Layer 8 of a small transformer language model trained on English Wikipedia (22 layers, counted from 0, width 128).
A neuron's activation on a vector x is SiLU(gate . x) times (in . x), where the dot is the dot product.

Input weights of the MLP neurons that the questions are about. A number n stands for (n - 500) times 0.0023.
n263 gate: 487 548 645 431 435 474 541 492 315 474 520 490 446 719 632 354 351 386 522 606 671 620 394 522 430 475 578 505 682 605 397 468 379 493 644 526 596 437 621 337 452 552 695 574 433 518 409 892 772 666 449 607 341 523 606 488 210 483 505 394 652 370 379 461 549 746 750 480 635 441 485 435 706 668 622 495 573 448 464 389 488 519 548 762 383 456 651 681 380 560 373 351 677 427 395 406 386 284 519 375 463 462 498 648 314 165 534 650 582 449 544 361 777 479 423 323 365 428 476 304 485 472 481 278 537 416 456 502
n266 gate: 493 524 734 302 565 570 514 600 758 603 684 564 445 394 536 506 267 765 710 555 457 586 468 587 477 242 500 295 655 439 628 478 403 421 426 323 690 611 610 457 461 332 509 593 607 322 465 576 748 480 543 669 491 482 655 507 534 497 521 533 281 431 505 385 287 398 446 250 356 675 446 283 845 693 545 443 511 338 319 431 601 745 333 179 524 573 662 477 419 521 702 611 515 621 375 503 472 582 544 461 677 399 602 508 597 595 721 662 426 412 288 704 393 566 493 609 369 433 322 528 517 397 572 478 230 416 283 421
n326 gate: 407 470 414 535 452 232 318 380 491 295 454 432 666 405 586 734 465 373 543 425 573 572 599 396 593 404 346 543 319 639 531 664 535 563 571 517 426 606 471 584 431 414 516 540 324 560 410 627 618 351 459 533 772 697 503 468 473 475 514 656 464 396 442 610 602 559 691 310 508 441 386 455 721 387 381 356 488 271 606 444 577 454 327 432 504 668 356 610 545 484 341 486 480 311 542 305 550 560 610 630 466 435 704 377 501 396 287 468 583 389 543 526 601 350 155 617 581 388 346 500 361 542 639 703 722 546 444 501
n346 gate: 346 491 717 441 427 489 611 499 435 278 392 389 262 514 292 418 540 398 596 686 487 587 429 455 303 392 439 294 666 438 603 452 434 211 486 405 547 413 544 525 587 418 581 396 645 573 279 365 597 686 285 651 500 604 617 354 378 711 412 369 665 463 334 509 580 689 421 553 655 614 610 303 383 621 621 644 562 421 600 677 504 497 667 304 599 347 677 352 436 557 857 608 157 558 252 675 470 35 561 286 542 572 432 479 799 643 218 257 542 563 292 571 389 773 604 535 530 390 462 437 580 394 550 613 489 780 356 552
n372 gate: 451 500 811 572 441 434 541 514 615 308 650 576 516 367 536 602 546 722 321 410 564 709 694 501 465 767 550 375 528 539 656 564 621 615 472 313 595 627 373 632 468 642 544 342 461 582 297 411 401 612 410 637 452 305 666 523 546 513 492 531 510 377 356 446 617 403 521 373 364 406 696 422 388 155 445 677 522 462 762 701 461 438 528 615 439 401 638 601 554 638 420 414 504 534 482 461 314 455 472 669 359 541 444 439 626 564 370 233 569 477 381 514 520 365 550 353 674 505 811 532 427 433 722 113 655 576 404 518
n389 gate: 334 505 505 442 514 515 519 519 545 656 486 373 480 448 541 441 417 464 103 411 432 435 591 556 473 506 440 337 663 474 605 621 417 391 524 434 382 410 487 424 546 656 679 625 722 399 444 344 524 444 450 495 660 666 350 570 507 602 537 456 427 557 493 583 487 581 603 463 375 286 419 551 274 604 488 585 480 485 559 521 376 403 475 705 498 564 362 478 131 463 351 549 514 750 351 441 457 541 673 702 726 386 581 599 351 610 590 642 423 543 283 579 646 596 614 466 541 402 385 294 576 496 482 518 548 642 553 496
n430 gate: 544 407 669 565 676 363 615 413 527 570 410 464 467 530 417 665 440 400 401 437 509 351 338 449 249 477 664 434 408 666 437 532 458 466 569 673 503 621 478 432 660 404 405 509 444 376 507 551 452 790 405 410 328 429 509 594 666 565 477 605 437 768 501 513 428 311 588 271 568 406 400 789 640 474 444 571 513 320 448 398 563 722 605 294 583 618 377 521 591 558 528 462 512 633 449 413 460 515 517 466 638 625 448 563 402 444 692 610 366 525 490 472 480 557 726 405 438 639 382 381 601 680 499 476 309 415 600 438
n435 gate: 640 613 553 373 579 403 356 497 577 548 377 318 401 390 492 417 555 487 483 279 516 545 681 626 470 459 541 520 819 330 502 536 630 614 459 407 640 653 505 519 520 574 562 536 426 512 484 455 573 465 546 495 368 480 546 410 517 469 453 526 356 688 430 572 609 504 670 638 362 562 648 516 458 575 407 368 456 650 429 499 438 395 393 482 371 390 581 507 230 733 598 481 425 777 489 717 373 376 489 462 274 297 257 612 499 702 532 401 677 531 733 372 510 405 801 502 690 462 396 411 397 623 566 741 591 772 416 517
n439 gate: 356 573 362 325 435 584 476 600 304 330 818 669 622 362 569 507 629 634 388 706 323 584 655 567 411 591 340 644 321 517 567 394 603 644 642 660 296 541 579 566 671 511 526 556 210 306 570 428 453 606 347 652 364 743 594 509 577 668 699 756 466 558 509 355 504 491 401 620 491 517 489 724 486 378 515 345 162 355 513 428 534 266 678 755 632 504 435 575 631 351 438 465 763 385 544 370 621 420 421 373 559 383 689 692 397 499 333 368 538 426 796 653 612 578 528 220 568 289 373 424 490 596 515 316 496 451 508 473
n263 in: 452 660 426 475 520 438 634 559 430 210 487 483 435 362 501 465 435 753 559 529 554 551 513 420 545 686 582 664 390 625 563 545 464 640 660 488 522 450 464 561 247 390 587 690 449 592 543 608 647 432 254 300 578 468 500 486 446 582 369 366 564 552 559 432 556 508 626 601 432 564 694 441 674 669 486 464 498 432 472 614 546 355 409 455 483 492 390 714 430 717 494 475 466 666 489 307 641 512 541 539 570 458 670 473 457 469 596 334 428 410 515 497 565 477 677 237 464 634 426 473 571 386 108 474 434 403 503 416
n266 in: 295 418 425 218 656 463 611 768 626 404 455 581 478 565 430 503 374 535 534 722 639 649 505 533 607 587 425 321 654 427 733 521 515 362 698 332 472 503 310 648 423 591 540 713 450 466 515 631 422 634 466 436 186 627 626 612 545 532 592 400 345 529 671 440 596 537 500 320 673 649 591 435 648 602 728 459 415 484 536 626 518 882 598 520 616 505 676 490 522 286 715 456 462 694 340 502 497 472 642 300 550 216 738 451 264 349 765 480 321 615 473 589 455 610 418 393 376 465 426 442 604 379 442 297 438 459 481 430
n326 in: 488 323 399 459 404 215 506 389 540 378 525 595 369 334 739 515 464 418 589 321 271 627 328 519 469 586 610 522 446 405 484 363 628 775 622 441 491 512 301 525 539 546 624 278 311 696 453 629 533 306 362 444 651 441 400 294 283 562 664 666 499 464 641 326 563 427 770 459 472 249 602 706 492 274 510 539 488 486 314 405 595 371 411 526 316 455 414 635 284 482 389 238 714 367 483 336 401 390 438 694 402 772 395 513 553 371 436 532 591 512 431 368 521 433 404 312 508 482 421 587 411 474 605 534 634 365 382 461
n346 in: 414 373 632 662 317 441 501 502 399 294 242 586 449 368 375 500 412 508 413 615 432 390 529 339 425 468 478 465 538 682 271 373 462 441 422 451 680 472 510 482 666 281 597 518 503 520 339 616 426 456 484 551 724 334 477 334 334 385 483 426 426 517 399 655 424 694 264 550 551 556 644 310 572 661 570 733 492 525 474 733 369 510 672 304 516 296 601 498 317 498 721 479 330 449 362 506 412 456 432 421 325 464 437 461 657 623 254 285 678 713 456 434 586 555 711 424 483 288 377 387 233 510 603 417 551 801 546 500
n372 in: 305 550 867 279 333 623 650 572 579 564 606 559 626 373 464 351 597 460 436 472 547 668 444 382 657 540 348 416 599 543 536 577 658 307 634 332 506 471 541 607 505 605 559 504 371 410 601 393 597 345 475 494 570 497 687 283 594 249 458 432 615 404 281 566 480 419 459 468 463 504 577 526 469 442 438 429 364 435 547 427 389 497 605 530 340 617 675 547 616 468 443 298 546 456 500 449 561 464 293 623 228 512 618 528 372 365 579 379 512 467 421 690 615 215 632 361 470 396 667 573 521 402 751 199 629 506 531 324
n389 in: 624 409 410 489 765 544 511 247 541 458 533 453 587 571 628 501 424 527 445 356 440 473 340 433 649 388 379 804 281 531 599 557 452 485 204 535 418 502 468 530 464 746 420 495 436 789 289 660 684 470 407 688 527 473 485 359 657 429 373 466 438 427 445 513 662 517 466 483 642 511 191 388 504 501 607 480 407 466 545 450 683 559 542 429 469 351 351 741 726 733 607 545 441 106 526 441 559 552 401 601 511 476 537 562 438 570 244 506 585 352 736 590 463 562 379 466 642 521 636 625 350 600 352 377 596 469 591 390
n430 in: 536 582 633 523 461 678 675 276 410 523 449 618 410 485 339 680 452 447 506 468 628 522 500 577 303 315 430 410 473 591 495 380 461 523 622 471 495 507 321 451 542 495 472 646 500 609 363 678 520 652 492 368 560 364 403 471 483 619 520 480 449 696 586 454 422 444 607 486 542 416 455 498 584 660 569 659 575 250 544 559 618 579 728 356 635 571 423 546 452 573 515 579 476 456 416 537 408 390 619 497 642 516 505 470 417 408 587 496 333 477 419 574 317 666 657 463 694 874 428 634 523 565 323 565 540 505 464 472
n435 in: 655 647 472 599 629 377 466 662 377 652 444 446 586 447 532 562 504 492 603 274 445 604 324 631 573 502 400 628 514 537 583 279 283 482 650 541 721 550 601 686 401 428 606 356 283 553 568 508 311 338 427 509 544 653 525 542 545 521 524 665 561 482 547 519 525 623 658 437 448 397 556 368 504 704 506 552 311 585 534 366 290 393 596 588 538 481 506 640 409 459 501 390 570 483 499 694 460 533 426 371 630 415 584 615 355 464 579 581 544 531 473 261 719 240 445 561 424 501 404 364 601 459 425 627 394 376 670 669
n439 in: 308 385 457 466 305 448 678 508 298 324 576 456 530 393 589 439 518 610 482 521 406 502 715 640 543 582 385 358 471 643 680 539 556 515 669 466 336 692 432 573 569 528 515 404 126 418 388 565 381 534 551 682 532 683 559 456 634 553 780 699 529 654 497 303 533 359 451 584 549 478 465 632 512 435 386 358 242 453 509 431 536 320 604 671 365 448 387 556 532 403 572 309 649 362 429 266 444 247 389 379 563 459 662 672 486 551 373 520 538 549 750 549 547 532 479 235 641 442 432 417 580 447 334 459 608 431 551 512

Each question shows a token from some text and the vector x that enters the MLP there. A number n stands for (n - 500) times 0.0032.

",": 432 382 524 433 311 497 496 449 410 462 325 550 668 598 502 443 479 444 504 562 637 499 401 689 583 547 607 684 599 339 620 416 588 452 584 480 605 522 408 406 403 656 540 555 657 579 343 411 428 570 607 384 578 540 393 590 433 562 413 592 437 539 533 421 454 435 503 400 655 481 603 408 530 612 372 394 543 537 392 524 349 544 430 559 232 712 329 578 817 421 532 403 523 655 528 514 630 695 553 624 486 395 400 564 450 374 388 560 529 608 350 563 519 510 568 502 436 650 309 630 439 354 401 530 431 601 556 599
Which neuron lights up most? n346

" 15": 515 374 626 661 381 368 509 457 346 537 487 401 635 520 461 385 362 411 599 601 710 624 433 779 509 586 522 418 591 352 481 296 459 439 379 367 366 585 321 500 343 639 576 470 587 454 456 361 398 620 618 439 449 418 453 404 570 520 433 496 477 605 604 414 558 436 467 519 479 541 604 597 601 397 401 466 575 454 467 554 552 318 393 429 638 547 515 630 499 498 352 355 614 661 483 689 575 643 422 683 512 520 431 482 290 417 414 534 348 363 598 632 535 458 570 490 661 470 607 355 435 362 394 360 350 574 379 516
The two highest activations, in order: n372, n346

"us": 625 367 634 567 291 387 593 640 460 574 426 498 607 578 408 329 332 516 440 389 591 459 342 518 590 390 346 508 454 335 569 469 598 349 348 583 435 505 237 622 603 733 583 462 509 463 492 399 527 611 525 404 559 381 380 382 486 507 509 425 578 533 478 412 606 569 494 265 485 568 441 443 554 553 456 374 403 522 439 464 441 437 534 414 320 391 532 523 716 461 423 437 612 507 416 575 622 721 334 471 515 691 379 524 423 552 388 670 422 471 699 533 522 526 477 614 441 582 603 770 411 364 437 548 472 454 554 508
The three highest activations, in order: n263, n346, n266

".": 660 357 530 490 447 536 686 408 402 591 356 606 668 575 426 410 474 453 377 496 550 411 289 652 632 457 579 429 476 364 435 319 542 428 371 403 403 418 287 466 522 574 618 516 639 510 646 625 548 431 402 329 458 376 452 480 428 590 484 488 497 474 569 420 432 590 401 119 565 349 512 487 561 406 373 432 407 507 374 470 561 547 445 399 350 533 563 613 611 511 529 308 508 484 455 509 356 703 485 445 669 373 200 649 383 644 412 529 682 361 355 550 587 507 525 566 505 571 658 437 298 316 366 261 465 649 643 554
Which neuron fires most, and how strongly? n389, at about 0.42

" pattern": 499 504 529 603 361 515 573 583 484 554 464 400 659 608 411 436 376 439 725 511 443 361 546 489 553 610 387 479 403 337 456 318 549 465 353 528 390 463 318 571 492 550 547 489 620 414 454 358 476 534 509 403 580 356 411 508 437 590 408 235 469 451 597 468 622 532 447 468 565 701 450 465 465 478 390 274 481 511 533 532 482 369 349 348 366 489 496 447 600 385 371 340 472 501 512 564 642 551 343 327 466 712 328 416 402 447 420 746 614 538 556 652 439 437 516 369 579 568 613 615 376 447 412 399 440 422 602 513
Which neuron lights up most? n435

" 62": 665 402 461 389 566 367 384 380 414 542 489 611 657 579 384 423 239 474 643 604 708 658 429 690 553 559 479 498 638 361 460 367 584 342 581 377 512 584 457 541 322 566 528 460 621 517 543 432 372 505 403 508 441 497 459 447 555 656 465 495 558 649 617 456 491 652 424 312 381 594 558 540 590 409 440 377 589 481 468 543 607 302 390 311 551 410 490 634 439 428 353 338 653 569 489 595 544 660 341 709 557 427 435 485 352 468 290 624 493 371 508 518 460 309 507 471 456 475 576 354 645 376 303 447 313 601 466 559
Which neuron lights up most? n266

" |": 577 467 485 533 284 425 531 541 492 458 482 449 539 644 493 722 556 399 434 609 497 534 528 612 495 559 526 481 562 306 556 428 469 400 411 449 425 448 311 486 382 570 511 545 634 401 365 488 498 470 344 506 569 563 418 445 530 465 483 483 518 519 431 398 497 569 460 268 489 480 473 610 518 326 464 411 582 463 470 374 477 489 495 427 628 420 435 478 574 483 387 348 480 481 399 545 489 508 432 578 361 497 365 531 415 452 519 590 650 460 536 556 572 445 442 372 451 492 508 383 405 420 476 304 520 612 401 498
The two highest activations, in order: n372, n326

" alone": 675 443 547 332 479 376 502 572 516 625 410 447 498 736 401 251 556 507 661 652 581 415 426 533 656 666 431 577 534 390 462 312 409 390 517 200 597 437 592 512 428 602 487 491 565 394 390 332 363 562 228 409 676 542 227 257 528 381 404 499 532 460 586 539 826 574 372 521 470 591 390 565 521 570 328 335 532 619 744 494 565 498 441 322 450 490 176 530 398 651 153 318 563 487 555 419 661 630 514 670 638 620 394 608 579 514 435 556 532 580 464 653 420 403 539 334 430 605 489 463 432 358 365 514 406 468 416 552
Which neuron lights up most? n389

" Mart": 675 330 588 345 475 306 557 556 327 605 529 647 756 616 371 529 384 645 521 469 640 679 467 585 664 464 309 420 529 375 557 435 426 367 350 478 424 498 254 519 688 468 487 597 667 489 365 423 404 475 437 211 657 332 435 421 517 576 453 508 548 528 477 563 608 429 600 541 565 500 324 470 640 347 505 477 498 442 468 457 362 437 514 355 370 435 449 631 672 590 560 309 495 428 407 514 802 640 472 291 525 560 395 569 409 222 476 809 400 391 605 626 478 574 656 513 454 549 552 389 378 394 361 579 376 672 516 474
Which neuron lights up most? n430

"org": 516 358 476 594 439 436 559 561 406 658 411 551 537 538 357 574 504 477 660 569 489 686 283 480 626 618 372 403 586 359 533 347 809 449 289 360 186 487 377 409 524 562 506 600 688 429 480 409 347 617 440 288 614 329 386 207 530 501 391 445 749 631 529 516 387 579 498 492 551 547 499 519 629 500 501 454 450 464 404 538 431 444 373 505 416 478 398 424 561 375 520 545 532 403 588 541 621 671 463 450 560 347 338 582 508 473 293 640 471 541 625 686 401 507 608 583 444 542 610 453 489 328 547 596 306 589 557 451
The three highest activations, in order: n435, n439, n263

" 1990": 428 389 527 404 394 287 517 342 339 459 493 519 493 643 474 447 637 407 600 469 518 574 246 549 487 699 264 540 400 349 456 442 443 429 456 388 354 583 404 451 449 524 447 348 549 431 483 374 323 599 461 457 633 477 358 421 598 591 397 526 483 592 534 513 610 489 449 666 575 478 466 469 669 647 434 371 540 558 520 517 472 497 472 289 461 255 501 533 373 385 395 316 511 487 458 648 563 695 520 733 586 443 378 564 503 425 358 492 454 323 554 686 554 403 661 538 438 673 625 551 436 360 455 379 325 557 450 485
Which neuron fires most, and how strongly? n266, at about 0.23

" −": 552 468 541 490 570 369 577 487 443 493 545 350 706 719 499 508 313 577 590 622 673 395 288 495 615 488 377 776 661 379 588 295 542 471 452 530 424 504 405 490 484 557 428 586 692 557 445 443 378 527 553 302 460 425 346 347 419 560 576 518 574 504 481 456 604 552 489 602 528 531 557 384 705 435 321 195 584 600 427 522 553 671 526 357 492 284 502 646 751 540 405 380 431 605 343 433 746 524 431 712 677 429 423 595 395 574 336 563 536 256 532 616 607 449 571 455 385 558 458 472 474 227 283 231 435 447 593 444
Which neuron lights up most? n263

" 0": 569 432 528 469 466 306 515 588 433 520 460 671 777 632 552 404 321 457 610 653 592 447 438 672 544 580 446 522 609 356 676 416 527 448 239 262 395 485 387 436 373 475 362 405 516 485 424 328 356 570 580 503 495 489 534 421 425 501 463 469 654 602 509 476 612 544 549 384 526 433 537 489 562 363 400 314 604 526 426 461 553 417 378 420 777 524 470 651 641 547 411 213 573 523 502 625 449 624 421 569 578 589 464 564 276 453 320 469 467 318 659 617 633 399 606 341 378 501 618 267 569 405 392 304 446 605 480 645
Which neuron lights up most? n372

"t": 690 469 418 629 348 317 675 533 544 568 454 541 592 562 432 464 481 602 554 491 765 554 482 471 594 611 588 323 440 339 405 433 516 430 351 465 421 531 257 410 498 509 492 590 670 284 408 462 535 594 564 289 615 429 532 332 332 559 537 540 698 448 534 383 624 477 406 502 522 607 587 449 408 388 399 451 398 586 589 626 421 493 482 470 497 530 474 458 602 536 354 472 438 486 531 563 772 633 357 569 650 485 386 519 461 450 407 503 352 494 548 545 471 468 531 578 516 666 642 648 348 378 398 691 466 458 533 479
Which neuron lights up most? n435

"ts": 393 401 638 548 352 610 632 627 466 546 412 292 563 542 465 378 687 563 670 528 647 506 356 464 625 421 521 432 467 354 535 415 623 479 386 398 314 432 256 474 445 472 403 531 596 507 437 452 367 605 473 383 612 296 435 366 396 553 485 593 677 416 535 439 742 701 367 313 513 756 329 498 404 311 409 344 482 552 442 523 463 620 493 438 468 414 535 516 435 494 343 325 515 594 545 639 698 530 364 531 599 645 369 593 422 369 431 585 473 489 561 618 514 466 515 548 690 599 472 603 441 483 318 573 424 404 534 620
Which neuron fires most, and how strongly? n435, at about 0.23

"3": 616 510 357 497 466 535 440 525 376 522 477 624 691 481 506 478 363 482 639 581 581 693 400 611 659 493 610 520 397 367 583 458 486 352 572 417 481 470 250 462 261 553 463 397 640 408 497 457 392 711 601 446 438 533 375 617 607 501 378 580 721 595 430 398 480 492 413 248 497 577 570 437 515 450 488 409 527 448 412 500 446 341 455 452 517 375 531 760 502 481 319 415 583 651 611 654 758 691 249 776 580 458 454 555 402 569 239 567 509 324 542 553 442 269 438 456 312 571 644 426 678 342 475 378 441 645 600 526
The two highest activations, in order: n372, n346

"|": 528 511 384 464 413 399 564 472 489 563 592 585 651 609 465 671 535 416 439 481 575 572 339 456 499 477 449 401 499 306 515 378 376 460 517 480 468 390 434 451 437 573 374 523 636 367 400 545 444 397 511 465 469 442 363 480 532 516 471 551 504 505 436 495 495 499 485 383 545 699 447 540 496 476 490 299 605 471 536 345 616 484 456 344 560 359 455 540 476 450 406 410 511 396 342 582 449 523 490 544 376 509 251 491 542 486 366 597 477 470 454 514 564 458 534 470 424 458 535 493 448 487 487 464 501 509 380 526
Which neuron lights up most? n439

" No": 693 427 514 346 502 420 408 376 371 515 365 451 696 727 265 379 478 455 473 594 431 459 620 592 502 455 645 489 564 353 524 349 588 307 433 402 370 500 416 617 597 588 535 472 549 498 415 432 420 518 434 446 432 441 524 561 529 555 459 420 376 498 596 505 509 518 405 451 420 592 413 415 539 386 570 395 496 587 415 604 396 315 627 294 396 475 525 627 614 499 393 252 571 516 507 488 500 544 383 464 530 687 367 514 402 442 465 563 265 475 570 587 543 314 456 341 585 547 660 345 602 318 320 578 423 671 419 507
Which neuron lights up most? n326

":": 452 414 527 492 412 356 388 493 362 505 511 605 623 536 527 512 555 408 415 598 535 596 468 670 545 535 638 634 512 342 435 386 496 381 622 442 479 465 109 565 383 477 373 622 535 537 292 364 421 581 540 286 419 498 345 439 326 611 344 384 579 554 591 536 420 505 465 295 460 451 508 408 639 454 269 328 578 361 459 386 574 418 545 357 415 340 458 552 607 553 335 394 509 506 445 526 389 528 449 508 677 502 325 549 446 334 417 413 481 269 392 461 567 419 571 540 526 532 482 493 429 374 350 397 514 579 556 511
Which neuron lights up most? n263

" 27": 514 426 558 468 399 406 502 542 324 451 535 531 623 500 417 472 413 473 628 483 664 705 518 649 472 670 452 521 636 342 580 218 481 429 548 370 462 408 416 504 450 556 492 508 596 508 572 264 312 718 509 415 577 447 512 481 529 590 561 647 492 540 715 536 478 503 399 377 506 742 574 430 534 352 443 417 648 305 446 488 529 345 514 521 552 582 493 647 563 399 583 369 579 665 659 626 509 685 522 623 599 396 328 556 470 404 403 513 612 475 517 574 602 451 539 467 608 589 555 415 504 406 422 456 318 552 355 555
Which neuron fires most, and how strongly? n389, at about 0.33

"ti": 751 478 547 716 515 235 583 518 474 589 318 419 811 525 385 521 634 646 615 531 613 642 317 599 542 458 558 501 578 370 717 388 463 512 610 236 557 458 488 445 404 527 502 610 741 420 417 471 479 561 705 392 462 341 557 628 485 548 512 525 539 553 573 508 567 700 522 551 448 460 376 438 424 515 442 215 521 423 392 669 362 426 540 484 255 542 502 613 528 524 506 522 489 536 608 460 504 659 295 310 525 581 250 654 421 387 367 564 461 400 780 541 426 461 647 559 542 526 528 646 575 256 451 519 474 483 571 576
Which neuron lights up most? n435

"%": 599 432 347 424 475 492 623 558 529 353 494 561 596 692 483 473 374 541 592 580 586 492 431 601 606 630 426 588 372 356 682 471 557 481 514 191 512 492 394 543 445 436 654 320 617 444 523 416 477 538 395 415 433 450 171 490 487 477 433 446 665 594 405 575 670 728 312 551 474 488 560 449 485 371 432 370 580 522 530 379 590 426 373 357 443 361 623 485 594 689 310 306 556 679 389 461 637 617 402 626 610 501 377 565 424 529 251 607 498 463 567 605 413 407 431 306 532 553 579 506 460 371 389 326 449 681 582 626
The three highest activations, in order: n372, n430, n435

" 25": 582 348 589 447 566 298 394 394 340 530 524 454 644 623 481 459 327 560 555 547 750 590 406 697 600 602 509 518 622 353 513 168 459 504 377 348 424 529 434 533 423 627 474 375 659 532 541 259 342 618 489 399 499 525 436 428 648 538 471 655 573 530 680 540 649 553 365 629 525 604 543 454 545 399 398 437 583 477 546 515 605 385 476 372 666 463 547 653 492 528 403 309 613 612 481 650 617 689 412 702 546 394 371 541 395 594 359 705 398 419 635 600 529 428 561 529 528 516 463 461 472 307 390 518 369 525 420 515
Which neuron fires most, and how strongly? n435, at about 0.82

" Black": 561 368 505 375 457 371 470 638 298 590 515 496 567 634 493 476 497 573 635 631 543 379 218 598 526 623 534 488 519 350 535 303 452 551 621 441 547 431 563 499 510 496 492 495 650 341 343 446 458 429 302 259 599 349 549 423 556 505 421 526 430 523 405 401 859 482 575 546 478 501 532 358 466 566 464 450 456 552 369 423 518 472 488 418 350 427 432 651 712 445 264 381 413 506 462 473 728 679 499 566 527 548 368 547 418 442 242 673 340 496 535 531 446 511 562 532 355 610 672 561 338 378 337 417 343 503 484 574
Which neuron lights up most? n263

" 84": 657 365 538 325 589 428 462 434 400 569 490 589 784 510 318 447 418 432 697 599 758 617 317 692 512 505 492 563 595 367 448 155 444 464 529 386 417 553 392 532 296 507 430 465 694 460 563 429 392 536 552 401 516 472 430 476 529 538 414 449 570 534 543 460 487 500 513 607 386 748 537 582 698 482 610 386 567 515 448 535 567 434 504 385 606 359 452 609 525 485 373 398 602 565 507 602 581 652 421 747 478 364 407 479 433 528 199 734 576 307 422 624 531 289 662 494 499 509 552 597 548 367 373 427 302 550 364 427
The three highest activations, in order: n439, n346, n266

"F": 768 354 483 526 406 458 655 535 293 574 488 559 684 477 437 429 460 386 610 603 538 434 443 589 591 532 596 436 474 347 560 295 502 555 384 304 346 646 274 453 447 548 688 573 615 438 431 477 548 536 500 358 416 400 466 314 443 677 463 537 590 769 581 355 651 492 325 445 542 485 459 368 368 395 393 340 457 527 526 468 482 345 437 381 356 600 577 584 650 517 427 457 437 473 544 594 483 567 451 628 583 628 573 548 309 559 471 589 494 362 725 610 450 515 595 409 546 472 604 495 507 369 457 399 430 580 469 547
The two highest activations, in order: n439, n346

"4": 675 455 404 514 507 418 474 476 456 596 359 605 611 503 493 412 451 481 624 613 595 614 461 633 584 474 671 401 398 350 603 403 508 445 611 427 568 454 330 461 310 543 517 328 652 460 513 389 347 704 533 429 420 528 406 399 559 513 362 468 758 561 419 370 555 539 465 367 489 577 557 419 523 434 530 361 587 507 345 424 575 458 454 444 580 383 474 725 554 480 307 405 562 603 587 581 651 696 310 810 550 405 446 527 447 610 246 571 542 352 540 559 453 349 514 424 380 605 625 340 591 307 474 386 441 723 567 475
Which neuron lights up most? n346

"ign": 472 412 407 661 523 497 655 637 484 671 523 425 511 499 417 284 562 339 562 465 423 628 559 561 694 427 540 539 534 370 678 168 620 521 516 634 344 462 247 567 431 527 487 266 560 476 348 386 429 674 442 413 440 466 340 403 440 533 413 600 446 590 548 582 478 623 502 557 567 567 452 478 410 674 665 176 516 428 474 632 447 454 455 466 665 370 479 521 484 439 508 456 570 554 481 570 547 554 495 274 439 526 386 508 455 644 308 620 416 287 611 660 478 287 599 286 525 637 598 457 389 184 488 576 237 563 697 498
Which neuron lights up most? n435

" &": 739 433 593 483 403 378 441 486 438 468 387 515 715 751 462 316 384 453 402 482 471 302 255 545 520 566 531 424 450 347 427 309 885 551 367 492 471 656 393 477 486 623 491 672 681 459 359 578 432 426 528 470 505 508 394 473 462 538 444 414 555 501 490 377 462 529 449 542 512 543 510 541 563 638 416 363 622 521 524 382 617 505 536 372 269 544 565 560 690 514 539 441 393 523 449 529 651 600 398 498 673 648 356 635 420 520 404 732 516 512 575 555 706 460 508 595 382 572 502 576 429 359 308 380 418 517 529 563
Which neuron lights up most? n439

"ense": 491 453 445 529 364 544 537 645 443 405 407 449 545 540 348 495 365 460 616 632 410 538 502 548 528 554 426 518 518 338 707 231 735 320 389 469 420 485 282 421 559 512 596 372 573 319 346 397 548 663 431 429 572 383 414 586 435 521 402 501 451 530 619 393 574 641 348 403 551 584 551 430 514 453 363 314 551 540 501 537 445 465 372 561 536 484 467 582 649 581 316 454 569 425 592 578 516 588 496 402 504 603 328 558 429 403 429 648 619 363 737 566 457 493 634 153 478 610 519 450 452 456 395 439 556 628 484 580
Which neuron lights up most? n439

" L": 706 317 606 403 485 277 684 515 413 566 602 640 717 632 393 634 449 519 542 453 576 503 441 620 618 438 537 404 658 378 367 423 626 478 319 544 358 541 446 410 554 470 550 541 641 602 411 414 459 547 533 189 618 483 465 513 411 547 344 435 375 540 413 472 513 584 292 425 584 667 465 373 473 440 419 345 591 612 581 420 442 328 509 533 313 640 399 660 654 384 390 330 569 495 549 690 560 678 422 616 453 367 402 600 230 366 546 509 314 516 644 591 438 505 530 377 385 377 523 467 631 440 252 630 403 677 528 568
The three highest activations, in order: n326, n346, n439

" won": 565 445 472 374 444 412 595 452 413 448 499 518 414 641 352 482 575 482 554 451 537 516 369 601 762 628 342 451 757 359 436 322 473 506 379 468 438 418 475 472 544 468 243 567 623 480 392 271 327 567 375 455 454 568 543 565 365 469 449 501 710 655 483 552 606 439 369 306 472 691 403 424 374 479 463 284 470 505 512 584 400 472 560 489 458 549 419 471 355 284 279 253 511 616 575 624 491 388 443 438 608 575 355 496 435 382 281 565 660 397 749 539 510 440 494 487 491 526 475 451 349 457 379 278 454 684 566 535
Which neuron lights up most? n439

"59": 534 388 402 467 582 523 557 405 441 605 415 473 580 594 430 477 367 540 551 630 644 648 349 676 609 657 507 395 513 359 542 348 540 376 571 371 495 503 218 440 415 557 501 461 740 556 452 449 447 617 457 535 606 564 390 393 524 707 455 480 631 572 609 502 569 590 366 416 472 536 628 471 604 388 469 347 579 403 394 426 514 249 375 374 531 403 443 586 545 649 392 470 544 539 447 538 706 729 426 639 704 205 400 596 473 625 191 689 563 409 398 555 509 291 562 615 404 470 687 508 398 451 358 436 462 635 531 489
Which neuron lights up most? n389

"s": 577 322 511 553 304 469 540 508 533 473 476 470 573 607 480 424 442 506 624 536 619 444 412 527 542 373 422 462 421 322 493 505 633 575 291 384 427 474 267 558 447 523 414 416 560 401 524 372 433 526 542 435 581 363 408 380 504 500 480 417 631 490 413 364 524 738 495 373 560 733 502 450 414 457 503 425 435 687 505 444 537 489 343 439 434 471 501 475 566 502 366 427 484 520 596 611 561 629 379 558 495 640 335 508 518 327 487 631 495 477 526 508 522 436 540 425 654 537 512 656 458 432 388 547 509 463 622 527
Which neuron lights up most? n266

"  ": 565 502 318 554 553 368 507 570 352 584 326 455 627 683 519 486 404 430 487 651 629 504 428 655 622 597 463 629 503 354 519 400 512 400 369 497 472 405 407 477 310 470 411 462 605 670 375 251 381 458 485 403 512 495 320 507 390 445 488 460 623 662 489 479 771 548 536 488 624 540 558 430 523 457 479 441 633 751 467 412 532 322 557 304 494 431 516 500 649 516 469 380 499 533 422 476 561 709 553 633 421 545 320 480 470 678 301 568 352 345 576 620 572 515 540 459 403 671 552 445 558 335 322 446 365 638 545 523
Which neuron lights up most? n372

" Defense": 637 347 424 418 357 497 665 598 351 412 503 531 493 487 428 317 357 483 578 533 523 581 544 615 593 527 490 491 601 340 641 274 542 456 327 432 448 526 366 522 484 497 537 390 632 388 434 291 574 472 513 402 474 254 384 562 444 624 482 504 506 593 496 527 596 547 471 391 466 552 515 454 510 533 400 388 485 402 333 461 490 371 427 495 251 430 445 473 645 432 210 496 403 580 394 550 716 526 569 426 481 608 300 610 491 406 410 739 394 291 619 591 527 494 582 427 525 614 607 309 396 425 402 542 499 544 612 609
Which neuron fires most, and how strongly? n266, at about 0.12